Layer 4 of a small transformer language model trained on English Wikipedia (9 layers, counted from 0, width 64).
Take only the direct path to the model's output, skipping the later layers: a vector added to the residual stream pushes a token's score in proportion to its dot product with that token's output vector.

Output vectors of the tokens that the questions are about. A number n stands for (n - 128) times 0.015.
"abeth": 203, 29, 108, 227, 117, 8, 92, 83, 97, 238, 157, 107, 193, 58, 130, 158, 77, 76, 204, 47, 64, 105, 65, 112, 31, 154, 107, 133, 147, 211, 93, 101, 236, 104, 129, 91, 178, 36, 88, 122, 154, 92, 162, 185, 150, 123, 88, 82, 174, 94, 159, 121, 197, 199, 121, 106, 129, 187, 142, 178, 197, 126, 179, 134
" arms": 87, 98, 191, 182, 99, 89, 116, 67, 118, 159, 188, 96, 166, 135, 100, 147, 133, 77, 183, 132, 141, 158, 24, 161, 29, 179, 111, 149, 116, 187, 51, 135, 183, 150, 150, 63, 135, 82, 108, 124, 185, 109, 110, 176, 217, 112, 124, 86, 150, 59, 150, 131, 154, 205, 90, 100, 94, 86, 192, 98, 145, 212, 139, 71
"andon": 103, 95, 116, 138, 95, 149, 187, 108, 109, 158, 129, 176, 128, 130, 185, 134, 78, 118, 196, 85, 148, 107, 77, 133, 79, 145, 79, 170, 87, 176, 91, 101, 154, 157, 195, 165, 125, 78, 60, 97, 192, 52, 122, 159, 126, 214, 153, 97, 140, 76, 103, 151, 126, 203, 89, 151, 85, 162, 148, 151, 119, 106, 145, 77
"andy": 124, 93, 114, 148, 74, 60, 156, 75, 117, 174, 145, 131, 188, 137, 119, 195, 82, 83, 203, 77, 108, 144, 75, 127, 61, 151, 98, 136, 103, 138, 97, 177, 101, 154, 202, 182, 184, 87, 67, 119, 174, 113, 153, 154, 181, 173, 109, 65, 108, 112, 127, 128, 143, 153, 117, 158, 88, 177, 130, 135, 87, 117, 122, 162
"da": 158, 98, 145, 125, 163, 71, 160, 150, 118, 153, 126, 118, 106, 166, 90, 149, 109, 88, 164, 183, 141, 148, 60, 152, 59, 157, 124, 113, 107, 146, 61, 79, 170, 176, 143, 114, 154, 49, 87, 136, 129, 71, 126, 149, 151, 156, 130, 102, 137, 135, 117, 135, 162, 162, 81, 141, 119, 154, 157, 153, 162, 122, 116, 111
" Kh": 169, 93, 111, 153, 103, 113, 139, 99, 122, 129, 156, 119, 109, 128, 86, 121, 122, 149, 128, 102, 166, 128, 107, 92, 124, 122, 141, 120, 170, 171, 103, 110, 126, 128, 108, 117, 159, 80, 123, 145, 142, 127, 106, 153, 162, 117, 118, 112, 130, 72, 142, 171, 150, 142, 120, 124, 140, 154, 129, 155, 161, 129, 133, 112
"onto": 135, 111, 147, 145, 108, 116, 167, 124, 86, 173, 139, 151, 120, 133, 67, 120, 47, 95, 193, 156, 91, 104, 113, 93, 84, 177, 112, 151, 106, 182, 128, 97, 134, 159, 224, 66, 213, 92, 60, 102, 195, 106, 127, 124, 140, 186, 87, 60, 103, 83, 124, 162, 170, 164, 110, 104, 126, 159, 172, 169, 120, 126, 141, 114
"'": 171, 181, 163, 160, 133, 99, 176, 137, 137, 173, 109, 134, 100, 162, 72, 104, 116, 121, 108, 80, 142, 143, 105, 127, 102, 115, 97, 95, 157, 123, 177, 110, 181, 151, 148, 149, 95, 104, 104, 113, 95, 134, 129, 141, 153, 144, 136, 126, 112, 165, 74, 127, 139, 91, 159, 108, 154, 120, 108, 113, 111, 137, 108, 133
" McC": 187, 116, 122, 174, 113, 102, 160, 112, 122, 174, 137, 137, 141, 110, 87, 136, 91, 173, 143, 120, 151, 141, 86, 90, 120, 176, 124, 92, 133, 141, 120, 95, 137, 109, 138, 141, 157, 111, 122, 113, 154, 84, 110, 83, 148, 157, 118, 142, 133, 73, 106, 143, 110, 129, 144, 130, 141, 164, 133, 161, 159, 120, 149, 50
"′": 123, 100, 122, 153, 64, 153, 92, 102, 135, 149, 188, 82, 81, 74, 82, 145, 116, 80, 147, 133, 169, 120, 132, 137, 44, 143, 142, 149, 163, 136, 146, 71, 89, 91, 161, 147, 227, 52, 96, 182, 158, 87, 102, 115, 70, 174, 159, 177, 98, 175, 162, 125, 143, 153, 176, 110, 123, 109, 131, 175, 198, 125, 133, 94
" Sh": 145, 100, 102, 135, 109, 126, 144, 112, 116, 120, 137, 113, 115, 146, 111, 143, 108, 160, 122, 122, 158, 118, 104, 118, 175, 138, 112, 121, 185, 135, 136, 140, 137, 127, 103, 135, 142, 87, 135, 121, 125, 133, 119, 129, 145, 153, 113, 128, 118, 106, 118, 114, 128, 131, 138, 133, 122, 158, 89, 142, 126, 149, 133, 130
" Ba": 137, 83, 118, 132, 115, 97, 123, 87, 85, 129, 161, 132, 154, 149, 78, 127, 108, 148, 168, 127, 123, 111, 100, 125, 104, 146, 118, 92, 117, 146, 103, 146, 156, 147, 111, 133, 174, 95, 121, 114, 164, 128, 123, 128, 196, 126, 127, 109, 137, 99, 148, 130, 181, 131, 126, 136, 133, 142, 133, 145, 141, 121, 133, 114

Output weights of attention head 0. The head adds the sum of these rows, row i times number i of z. A number n stands for (n - 128) times 0.015.
o0: 116, 110, 154, 141, 127, 111, 127, 137, 91, 114, 117, 165, 121, 114, 95, 142, 88, 102, 100, 165, 159, 80, 99, 143, 159, 98, 137, 134, 144, 141, 100, 146, 150, 143, 141, 117, 142, 129, 115, 121, 142, 149, 118, 127, 122, 132, 132, 134, 125, 121, 148, 190, 99, 118, 132, 135, 138, 101, 104, 144, 110, 132, 128, 175
o1: 167, 99, 105, 154, 131, 126, 112, 136, 148, 129, 149, 114, 145, 116, 150, 109, 153, 131, 119, 96, 99, 167, 158, 105, 116, 151, 103, 162, 96, 129, 125, 135, 159, 118, 107, 155, 81, 99, 121, 118, 98, 117, 149, 120, 88, 128, 116, 108, 150, 139, 148, 112, 125, 115, 136, 150, 157, 108, 100, 144, 145, 127, 176, 144
o2: 104, 125, 114, 143, 89, 116, 119, 150, 142, 147, 146, 129, 120, 107, 143, 122, 160, 122, 138, 109, 112, 177, 138, 135, 158, 132, 136, 121, 131, 109, 135, 105, 118, 117, 143, 102, 117, 153, 93, 154, 120, 117, 149, 149, 104, 140, 123, 114, 144, 144, 154, 129, 112, 146, 146, 139, 107, 112, 128, 125, 109, 125, 110, 115
o3: 125, 155, 125, 112, 135, 110, 99, 110, 149, 141, 150, 161, 115, 144, 155, 161, 109, 127, 135, 129, 112, 143, 160, 109, 120, 117, 151, 107, 113, 106, 165, 95, 149, 137, 140, 130, 131, 118, 153, 94, 139, 139, 139, 122, 106, 102, 119, 164, 125, 159, 155, 96, 83, 113, 79, 129, 109, 136, 149, 111, 144, 127, 171, 77
o4: 92, 148, 114, 127, 114, 125, 101, 169, 131, 114, 148, 128, 129, 166, 131, 132, 121, 132, 89, 148, 157, 152, 123, 91, 146, 125, 157, 85, 142, 123, 245, 187, 133, 96, 129, 89, 118, 136, 152, 103, 120, 119, 122, 121, 95, 108, 87, 130, 123, 183, 174, 162, 86, 160, 106, 143, 66, 164, 127, 96, 137, 138, 120, 73
o5: 154, 180, 124, 125, 151, 146, 165, 132, 142, 115, 159, 145, 129, 125, 133, 110, 144, 101, 208, 139, 146, 130, 104, 109, 115, 112, 147, 140, 122, 137, 153, 120, 118, 109, 152, 116, 128, 132, 145, 98, 173, 127, 110, 82, 130, 122, 92, 149, 142, 126, 100, 63, 179, 53, 102, 77, 126, 140, 89, 149, 113, 132, 121, 135
o6: 75, 140, 104, 113, 122, 182, 170, 175, 130, 83, 63, 103, 133, 143, 99, 118, 133, 156, 100, 123, 158, 103, 100, 117, 132, 133, 135, 138, 80, 143, 123, 168, 121, 127, 134, 132, 128, 142, 140, 128, 112, 130, 140, 154, 104, 142, 84, 138, 99, 139, 142, 108, 152, 132, 176, 142, 138, 141, 170, 110, 114, 111, 118, 152
o7: 139, 132, 150, 131, 88, 103, 113, 83, 104, 146, 142, 146, 120, 89, 123, 116, 100, 128, 130, 117, 114, 159, 128, 111, 158, 184, 100, 114, 141, 142, 215, 111, 152, 136, 121, 194, 108, 99, 106, 140, 127, 130, 97, 179, 111, 167, 146, 133, 130, 155, 148, 113, 124, 123, 109, 119, 100, 116, 106, 121, 106, 123, 144, 144
o8: 103, 114, 94, 120, 128, 130, 127, 152, 156, 95, 124, 126, 114, 149, 155, 90, 150, 143, 108, 86, 118, 132, 162, 117, 109, 149, 138, 175, 128, 112, 122, 121, 124, 131, 112, 130, 163, 153, 99, 182, 112, 101, 111, 133, 120, 144, 109, 106, 100, 135, 167, 117, 173, 145, 165, 110, 155, 121, 122, 122, 172, 107, 101, 111
o9: 124, 106, 103, 130, 108, 169, 119, 96, 129, 131, 159, 106, 118, 125, 131, 103, 117, 154, 128, 125, 115, 112, 137, 107, 112, 158, 143, 131, 138, 144, 148, 163, 178, 101, 90, 144, 101, 106, 119, 115, 143, 127, 115, 149, 114, 128, 117, 151, 141, 127, 92, 151, 155, 123, 147, 116, 156, 151, 93, 91, 140, 130, 109, 187
o10: 143, 175, 129, 115, 94, 145, 65, 116, 99, 93, 187, 116, 125, 138, 125, 122, 143, 123, 146, 105, 158, 149, 160, 138, 116, 135, 158, 159, 115, 153, 131, 112, 112, 127, 136, 105, 153, 142, 154, 148, 133, 135, 75, 108, 120, 31, 132, 163, 127, 135, 119, 105, 159, 105, 131, 71, 133, 139, 94, 151, 156, 105, 160, 130
o11: 144, 85, 169, 153, 148, 109, 113, 119, 90, 129, 137, 143, 118, 98, 101, 150, 115, 98, 135, 170, 118, 122, 154, 154, 126, 128, 128, 131, 138, 125, 74, 141, 124, 144, 119, 123, 129, 116, 129, 134, 117, 162, 122, 115, 116, 125, 136, 115, 148, 122, 94, 154, 126, 102, 124, 125, 167, 107, 146, 142, 120, 125, 140, 151
o12: 146, 132, 111, 166, 159, 139, 152, 126, 126, 134, 151, 183, 127, 127, 102, 138, 132, 124, 117, 171, 101, 170, 132, 148, 118, 106, 131, 112, 119, 86, 177, 134, 71, 90, 119, 86, 108, 145, 133, 123, 131, 137, 111, 74, 160, 162, 170, 184, 124, 112, 122, 139, 122, 66, 116, 140, 99, 132, 118, 132, 110, 127, 87, 147
o13: 109, 125, 98, 107, 144, 165, 172, 147, 140, 117, 96, 116, 119, 157, 119, 133, 128, 153, 101, 129, 105, 122, 115, 121, 162, 154, 155, 116, 131, 107, 101, 84, 103, 138, 140, 106, 174, 105, 109, 167, 123, 102, 139, 105, 145, 176, 195, 126, 126, 98, 111, 124, 133, 145, 132, 139, 142, 111, 143, 115, 183, 121, 67, 128
o14: 129, 115, 161, 138, 98, 40, 91, 107, 136, 95, 117, 88, 127, 135, 124, 144, 118, 150, 146, 92, 172, 126, 149, 86, 117, 187, 117, 73, 127, 140, 111, 161, 164, 123, 117, 169, 94, 101, 126, 150, 127, 112, 133, 151, 108, 165, 153, 111, 138, 156, 109, 151, 136, 153, 139, 161, 128, 134, 127, 109, 120, 150, 126, 129
o15: 88, 133, 129, 151, 99, 158, 100, 100, 83, 109, 139, 111, 122, 106, 101, 109, 141, 83, 150, 136, 131, 122, 136, 118, 161, 175, 154, 105, 131, 132, 143, 128, 115, 163, 96, 169, 132, 159, 98, 136, 121, 160, 94, 176, 132, 113, 148, 122, 135, 103, 126, 151, 166, 136, 165, 123, 123, 72, 141, 131, 93, 102, 172, 142
o16: 113, 129, 117, 117, 153, 112, 154, 164, 153, 78, 135, 142, 117, 149, 155, 129, 144, 134, 127, 106, 158, 120, 139, 132, 75, 84, 159, 151, 113, 132, 114, 142, 154, 125, 126, 92, 116, 165, 124, 128, 135, 124, 133, 95, 85, 110, 86, 147, 98, 166, 149, 119, 135, 120, 140, 110, 141, 154, 108, 132, 149, 135, 114, 121
o17: 133, 132, 124, 123, 134, 130, 142, 129, 135, 128, 143, 128, 117, 123, 129, 132, 149, 103, 145, 134, 128, 132, 147, 113, 135, 136, 104, 135, 131, 130, 131, 104, 120, 138, 119, 131, 133, 135, 119, 131, 126, 146, 145, 123, 114, 118, 97, 120, 136, 134, 123, 105, 138, 96, 121, 120, 136, 125, 143, 131, 118, 145, 139, 115
o18: 147, 94, 163, 107, 189, 92, 163, 161, 118, 97, 57, 125, 84, 137, 121, 154, 123, 97, 111, 148, 123, 110, 99, 122, 162, 103, 99, 151, 132, 126, 134, 172, 113, 171, 125, 139, 132, 90, 135, 151, 109, 170, 168, 104, 144, 201, 111, 101, 130, 155, 107, 137, 141, 61, 95, 118, 174, 125, 136, 126, 85, 138, 130, 153
o19: 153, 103, 138, 119, 115, 139, 108, 104, 104, 129, 113, 87, 141, 155, 159, 112, 103, 111, 145, 121, 121, 85, 96, 170, 108, 126, 203, 152, 103, 145, 113, 96, 146, 178, 128, 152, 84, 80, 143, 128, 102, 190, 151, 129, 106, 84, 124, 152, 174, 108, 91, 96, 123, 148, 114, 128, 123, 118, 144, 141, 127, 164, 193, 159
o20: 133, 141, 132, 145, 85, 148, 93, 130, 97, 93, 85, 104, 134, 145, 120, 118, 117, 116, 111, 112, 143, 138, 131, 97, 117, 146, 177, 145, 82, 130, 185, 170, 128, 133, 144, 159, 134, 127, 132, 139, 144, 131, 102, 133, 174, 136, 121, 118, 109, 125, 159, 108, 155, 145, 159, 122, 116, 97, 109, 124, 118, 126, 163, 98
o21: 104, 92, 173, 117, 122, 100, 130, 134, 78, 126, 108, 125, 127, 101, 66, 145, 128, 146, 118, 167, 138, 160, 117, 117, 177, 126, 95, 126, 155, 124, 142, 152, 103, 144, 125, 137, 128, 136, 151, 124, 121, 158, 126, 183, 155, 104, 109, 70, 129, 134, 130, 154, 168, 128, 105, 103, 116, 120, 147, 158, 94, 118, 124, 150
o22: 117, 129, 107, 117, 137, 142, 143, 117, 140, 137, 106, 126, 147, 118, 116, 142, 109, 156, 100, 126, 121, 112, 95, 137, 141, 114, 132, 107, 107, 137, 120, 111, 123, 131, 119, 122, 131, 119, 146, 127, 123, 117, 135, 144, 175, 112, 170, 117, 120, 130, 137, 116, 99, 148, 105, 143, 114, 143, 161, 132, 153, 137, 131, 142
o23: 139, 102, 92, 145, 99, 139, 95, 110, 134, 93, 159, 112, 84, 132, 85, 127, 157, 157, 129, 71, 152, 175, 175, 168, 129, 164, 130, 154, 95, 120, 163, 67, 86, 132, 82, 94, 143, 139, 162, 209, 113, 171, 162, 117, 129, 98, 136, 169, 134, 143, 144, 118, 111, 39, 115, 128, 150, 109, 129, 128, 168, 137, 140, 88
o24: 112, 126, 116, 143, 89, 111, 99, 129, 137, 121, 150, 166, 143, 91, 107, 137, 123, 146, 98, 117, 152, 158, 79, 135, 157, 128, 119, 118, 112, 169, 97, 120, 131, 101, 129, 102, 142, 144, 123, 143, 160, 97, 124, 146, 167, 83, 160, 118, 112, 157, 170, 124, 91, 149, 130, 141, 91, 118, 80, 175, 138, 138, 129, 161
o25: 114, 130, 123, 91, 125, 137, 157, 156, 122, 109, 141, 147, 127, 94, 135, 143, 153, 107, 111, 138, 129, 103, 152, 111, 161, 119, 113, 156, 142, 128, 137, 88, 135, 128, 172, 124, 148, 139, 129, 125, 121, 137, 135, 142, 55, 98, 69, 103, 165, 142, 159, 99, 134, 120, 128, 129, 133, 94, 145, 136, 149, 125, 118, 140
o26: 103, 55, 125, 110, 133, 149, 106, 145, 96, 111, 110, 110, 123, 151, 120, 121, 133, 155, 96, 111, 116, 145, 151, 162, 102, 75, 177, 165, 88, 125, 145, 151, 135, 159, 94, 110, 157, 138, 162, 142, 111, 166, 117, 159, 125, 66, 121, 138, 98, 120, 160, 128, 132, 173, 117, 108, 124, 131, 148, 143, 167, 100, 151, 132
o27: 129, 144, 122, 103, 69, 106, 90, 129, 159, 101, 108, 129, 120, 100, 130, 159, 142, 178, 79, 84, 184, 101, 116, 163, 124, 136, 93, 148, 114, 170, 82, 114, 129, 90, 123, 121, 112, 143, 172, 143, 132, 148, 196, 141, 103, 127, 75, 164, 132, 175, 138, 127, 76, 96, 143, 182, 133, 155, 116, 121, 110, 164, 151, 121
o28: 133, 120, 172, 115, 137, 79, 162, 124, 129, 145, 93, 170, 102, 144, 129, 189, 111, 99, 140, 156, 120, 120, 200, 116, 103, 137, 71, 93, 132, 110, 119, 79, 113, 146, 151, 157, 183, 126, 114, 153, 127, 152, 140, 115, 95, 170, 120, 130, 110, 104, 128, 125, 105, 151, 127, 131, 117, 118, 198, 86, 136, 124, 128, 88
o29: 99, 126, 134, 126, 110, 122, 123, 140, 122, 137, 91, 117, 126, 123, 116, 147, 120, 121, 175, 129, 143, 105, 115, 160, 142, 90, 204, 76, 105, 116, 144, 123, 140, 150, 123, 121, 105, 113, 135, 120, 124, 175, 139, 140, 86, 180, 173, 169, 159, 106, 123, 158, 105, 143, 109, 126, 106, 129, 123, 107, 93, 85, 167, 163
o30: 104, 184, 122, 120, 123, 176, 142, 146, 124, 106, 137, 131, 143, 89, 134, 76, 127, 109, 117, 149, 135, 124, 118, 140, 147, 126, 142, 130, 138, 126, 179, 121, 117, 123, 158, 147, 107, 155, 128, 123, 100, 134, 120, 109, 89, 113, 104, 139, 134, 156, 136, 110, 168, 145, 140, 100, 112, 115, 128, 117, 124, 85, 142, 139
o31: 130, 80, 118, 156, 135, 93, 131, 120, 118, 135, 168, 149, 105, 112, 140, 118, 161, 157, 124, 115, 86, 165, 161, 134, 112, 102, 137, 159, 120, 115, 115, 174, 149, 103, 63, 108, 91, 160, 116, 105, 129, 118, 108, 133, 123, 118, 136, 137, 135, 159, 131, 154, 112, 100, 134, 129, 141, 139, 92, 131, 139, 149, 115, 190

Each question shows a token from some text and the vector z that the head gathered there. A number n stands for (n - 128) times 0.019.

" 10": 191, 120, 102, 94, 140, 165, 122, 151, 110, 133, 140, 119, 152, 140, 123, 99, 129, 108, 172, 109, 158, 134, 113, 194, 158, 67, 138, 79, 107, 164, 78, 75
Which of these tokens does it push up most? " Ba"

"Rep": 188, 155, 104, 91, 127, 148, 125, 147, 128, 121, 120, 127, 100, 142, 162, 95, 146, 115, 182, 103, 170, 100, 104, 170, 178, 70, 114, 106, 118, 140, 72, 51
Which three tokens does it push up most, strongest first? "andy", "da", " McC"

" Ad": 180, 123, 96, 108, 133, 140, 113, 165, 101, 140, 128, 131, 120, 143, 164, 76, 115, 101, 190, 127, 169, 108, 116, 174, 160, 40, 123, 112, 126, 148, 55, 74
Which of these tokens does it push up most? "andy"

"\n": 148, 142, 125, 112, 63, 153, 32, 138, 108, 99, 150, 132, 115, 147, 187, 111, 88, 114, 88, 128, 138, 66, 99, 183, 191, 33, 89, 92, 163, 140, 41, 52
Which of these tokens does it push up most? "abeth"

" States": 191, 160, 102, 105, 92, 153, 105, 140, 128, 99, 147, 124, 96, 155, 149, 78, 131, 103, 159, 143, 169, 89, 115, 175, 194, 82, 130, 109, 118, 140, 62, 53
Which of these tokens does it push up most? "abeth"

" B": 198, 152, 107, 105, 110, 141, 122, 126, 138, 96, 143, 126, 86, 153, 150, 86, 142, 112, 168, 145, 170, 90, 113, 170, 195, 94, 139, 119, 129, 141, 63, 43
Which three tokens does it push up most, strongest first? "da", " arms", "abeth"

"ore": 168, 150, 93, 84, 69, 151, 121, 123, 124, 106, 156, 141, 92, 163, 160, 86, 139, 103, 153, 173, 139, 81, 103, 163, 137, 73, 136, 105, 142, 166, 89, 66
Which two tokens does it push up most, strongest first? "da", "abeth"

" Governor": 188, 143, 104, 82, 117, 143, 124, 132, 118, 131, 137, 122, 99, 139, 148, 81, 141, 97, 171, 136, 163, 108, 114, 182, 180, 57, 142, 125, 85, 151, 66, 73
Pushed down most: "onto"

"ial": 161, 127, 126, 105, 151, 151, 146, 129, 136, 115, 146, 81, 123, 165, 125, 86, 162, 104, 132, 133, 151, 93, 118, 159, 164, 94, 143, 101, 126, 155, 113, 77
Which of these tokens does it push up most? "′"

" cell": 172, 116, 107, 99, 121, 191, 125, 128, 104, 125, 153, 107, 137, 151, 109, 93, 143, 108, 166, 149, 146, 92, 111, 130, 160, 71, 116, 81, 106, 165, 124, 70
Which of these tokens does it push up most? "onto"

" living": 157, 124, 114, 119, 153, 172, 127, 147, 111, 127, 150, 115, 144, 140, 114, 93, 128, 121, 152, 119, 150, 121, 111, 190, 137, 78, 128, 83, 123, 156, 92, 66
Which of these tokens does it push up most? " McC"

",": 213, 139, 107, 88, 123, 145, 128, 129, 121, 107, 141, 121, 90, 168, 164, 92, 139, 110, 187, 159, 166, 88, 111, 175, 203, 62, 133, 98, 116, 158, 44, 33
Which three tokens does it push up most, strongest first? "da", " arms", "andy"

"%": 175, 132, 114, 92, 141, 168, 111, 121, 124, 111, 166, 119, 151, 157, 144, 106, 148, 120, 144, 118, 152, 92, 84, 216, 151, 71, 122, 98, 131, 151, 95, 68
Which three tokens does it push up most, strongest first? "′", " McC", " Kh"

" Virginia": 190, 147, 105, 97, 113, 145, 120, 137, 119, 116, 137, 126, 101, 146, 145, 86, 139, 103, 165, 126, 167, 101, 120, 192, 198, 56, 143, 114, 98, 145, 58, 61
Which of these tokens does it push up most? " arms"

"ublican": 169, 158, 110, 91, 154, 146, 133, 141, 135, 138, 118, 126, 102, 120, 139, 93, 149, 117, 182, 95, 162, 125, 90, 152, 131, 105, 129, 114, 109, 143, 101, 89
Which two tokens does it push up most, strongest first? "'", " Sh"

"1": 195, 142, 128, 96, 133, 168, 95, 113, 128, 94, 166, 140, 142, 158, 141, 89, 145, 111, 152, 106, 164, 102, 87, 196, 200, 80, 111, 103, 113, 138, 87, 69
Which three tokens does it push up most, strongest first? "′", " McC", " Kh"

" prot": 175, 132, 121, 109, 128, 138, 131, 139, 130, 112, 144, 99, 121, 155, 143, 90, 156, 102, 135, 137, 149, 98, 119, 171, 175, 86, 149, 104, 139, 151, 91, 87
Pushed down most: "'"

"ures": 178, 127, 92, 88, 119, 175, 106, 151, 107, 124, 163, 113, 118, 139, 126, 82, 122, 105, 186, 147, 165, 119, 120, 169, 170, 66, 126, 97, 71, 135, 87, 65
Which of these tokens does it push up most? " Ba"

"|": 194, 171, 124, 92, 73, 170, 50, 113, 124, 87, 160, 155, 110, 156, 184, 87, 125, 117, 137, 130, 154, 58, 81, 180, 223, 55, 68, 103, 123, 112, 50, 44
Which of these tokens does it push up most? "abeth"

".": 171, 126, 116, 95, 153, 161, 132, 124, 123, 129, 168, 124, 170, 171, 149, 122, 141, 108, 140, 99, 173, 104, 76, 211, 137, 69, 124, 97, 135, 169, 105, 82
Pushed down most: "abeth"

" with": 175, 115, 99, 91, 107, 188, 120, 128, 102, 129, 158, 118, 142, 153, 108, 102, 131, 103, 167, 150, 151, 108, 114, 137, 159, 62, 127, 63, 99, 165, 116, 73
Which three tokens does it push up most, strongest first? "onto", "da", " Ba"

" and": 192, 123, 100, 89, 130, 156, 120, 163, 107, 134, 140, 118, 138, 138, 127, 100, 116, 99, 168, 112, 163, 141, 126, 184, 176, 60, 142, 73, 95, 158, 74, 74
Which two tokens does it push up most, strongest first? " Ba", " Kh"

"ip": 182, 114, 105, 86, 167, 153, 136, 153, 123, 135, 101, 73, 82, 146, 149, 84, 149, 98, 176, 162, 172, 85, 136, 153, 203, 20, 138, 100, 66, 147, 70, 41
Pushed down most: "′"

" Washington": 190, 145, 100, 82, 113, 144, 134, 124, 122, 129, 137, 123, 100, 141, 133, 79, 145, 99, 178, 140, 160, 110, 120, 184, 176, 65, 155, 123, 80, 151, 68, 76
Which of these tokens does it push up most? " Kh"

"6": 179, 141, 122, 99, 137, 165, 93, 120, 130, 110, 165, 132, 147, 159, 152, 91, 144, 117, 140, 103, 145, 88, 86, 210, 166, 78, 107, 104, 124, 145, 81, 81
Which of these tokens does it push up most? "′"

" |": 207, 137, 124, 90, 140, 164, 101, 120, 122, 98, 165, 141, 139, 149, 143, 102, 138, 107, 154, 108, 177, 113, 87, 189, 205, 76, 110, 106, 106, 142, 92, 64
Which of these tokens does it push up most? "′"

"Dem": 177, 157, 106, 58, 134, 152, 140, 134, 139, 146, 123, 120, 103, 132, 155, 85, 155, 104, 184, 103, 161, 121, 94, 163, 152, 77, 128, 117, 84, 142, 82, 95
Which of these tokens does it push up most? " Sh"

" Survey": 184, 140, 96, 78, 106, 136, 143, 122, 143, 98, 145, 113, 103, 159, 136, 87, 147, 110, 160, 125, 141, 88, 108, 170, 159, 98, 139, 126, 132, 122, 90, 62
Which of these tokens does it push up most? "da"

" Mar": 203, 127, 87, 104, 153, 136, 131, 138, 102, 140, 125, 99, 62, 141, 159, 80, 140, 99, 182, 174, 167, 87, 132, 165, 182, 44, 145, 120, 90, 162, 55, 38
Pushed down most: "′"

" dr": 182, 113, 105, 77, 137, 159, 129, 138, 107, 124, 123, 94, 120, 162, 118, 89, 124, 100, 176, 141, 154, 104, 125, 142, 173, 60, 127, 93, 89, 156, 92, 50
Which of these tokens does it push up most? "da"

"-": 161, 144, 112, 99, 72, 151, 53, 141, 105, 111, 142, 127, 125, 165, 184, 111, 100, 103, 82, 130, 128, 61, 102, 162, 177, 48, 86, 80, 150, 146, 60, 55
Which two tokens does it push up most, strongest first? "abeth", " arms"

" law": 161, 128, 124, 108, 152, 152, 147, 134, 134, 119, 145, 83, 120, 160, 132, 83, 162, 104, 136, 132, 148, 98, 119, 166, 168, 91, 142, 110, 124, 154, 108, 79
Which of these tokens does it push up most? "′"

" of": 197, 132, 104, 76, 109, 138, 116, 134, 112, 124, 138, 119, 91, 135, 124, 97, 117, 98, 167, 147, 163, 121, 125, 177, 188, 58, 150, 112, 80, 148, 65, 63
Which of these tokens does it push up most? " arms"

"um": 197, 130, 117, 100, 158, 137, 128, 150, 135, 92, 110, 84, 73, 172, 157, 88, 149, 111, 201, 145, 175, 80, 125, 170, 199, 62, 120, 102, 115, 148, 69, 36
Which three tokens does it push up most, strongest first? "da", "andon", "andy"

" Victor": 191, 146, 97, 75, 105, 139, 138, 126, 119, 134, 133, 131, 112, 146, 137, 80, 139, 95, 180, 133, 166, 107, 122, 194, 171, 56, 152, 122, 84, 154, 63, 81
Pushed down most: "onto"

"os": 181, 126, 96, 82, 142, 143, 132, 127, 125, 143, 128, 108, 115, 138, 128, 82, 137, 98, 185, 129, 165, 109, 108, 169, 139, 58, 142, 124, 89, 155, 74, 82
Which of these tokens does it push up most? " Sh"

"2": 152, 133, 124, 103, 164, 137, 127, 124, 140, 127, 143, 111, 142, 170, 159, 94, 144, 108, 126, 92, 160, 93, 97, 211, 136, 66, 129, 107, 138, 161, 71, 78
Which three tokens does it push up most, strongest first? "′", " McC", " Kh"

"igh": 180, 123, 109, 80, 146, 148, 134, 129, 115, 119, 130, 96, 110, 155, 128, 87, 136, 101, 170, 149, 155, 95, 118, 155, 170, 62, 136, 114, 93, 163, 92, 50
Which of these tokens does it push up most? "da"

"osition": 196, 120, 80, 96, 153, 156, 131, 145, 125, 115, 153, 78, 62, 153, 134, 83, 133, 100, 165, 144, 174, 86, 133, 163, 190, 59, 134, 102, 80, 134, 84, 18
Which of these tokens does it push up most? " arms"

" force": 201, 94, 90, 70, 130, 139, 129, 140, 110, 142, 155, 104, 107, 149, 130, 108, 119, 71, 154, 143, 180, 127, 133, 150, 198, 38, 158, 93, 64, 157, 80, 61
Which three tokens does it push up most, strongest first? " arms", " Ba", " Kh"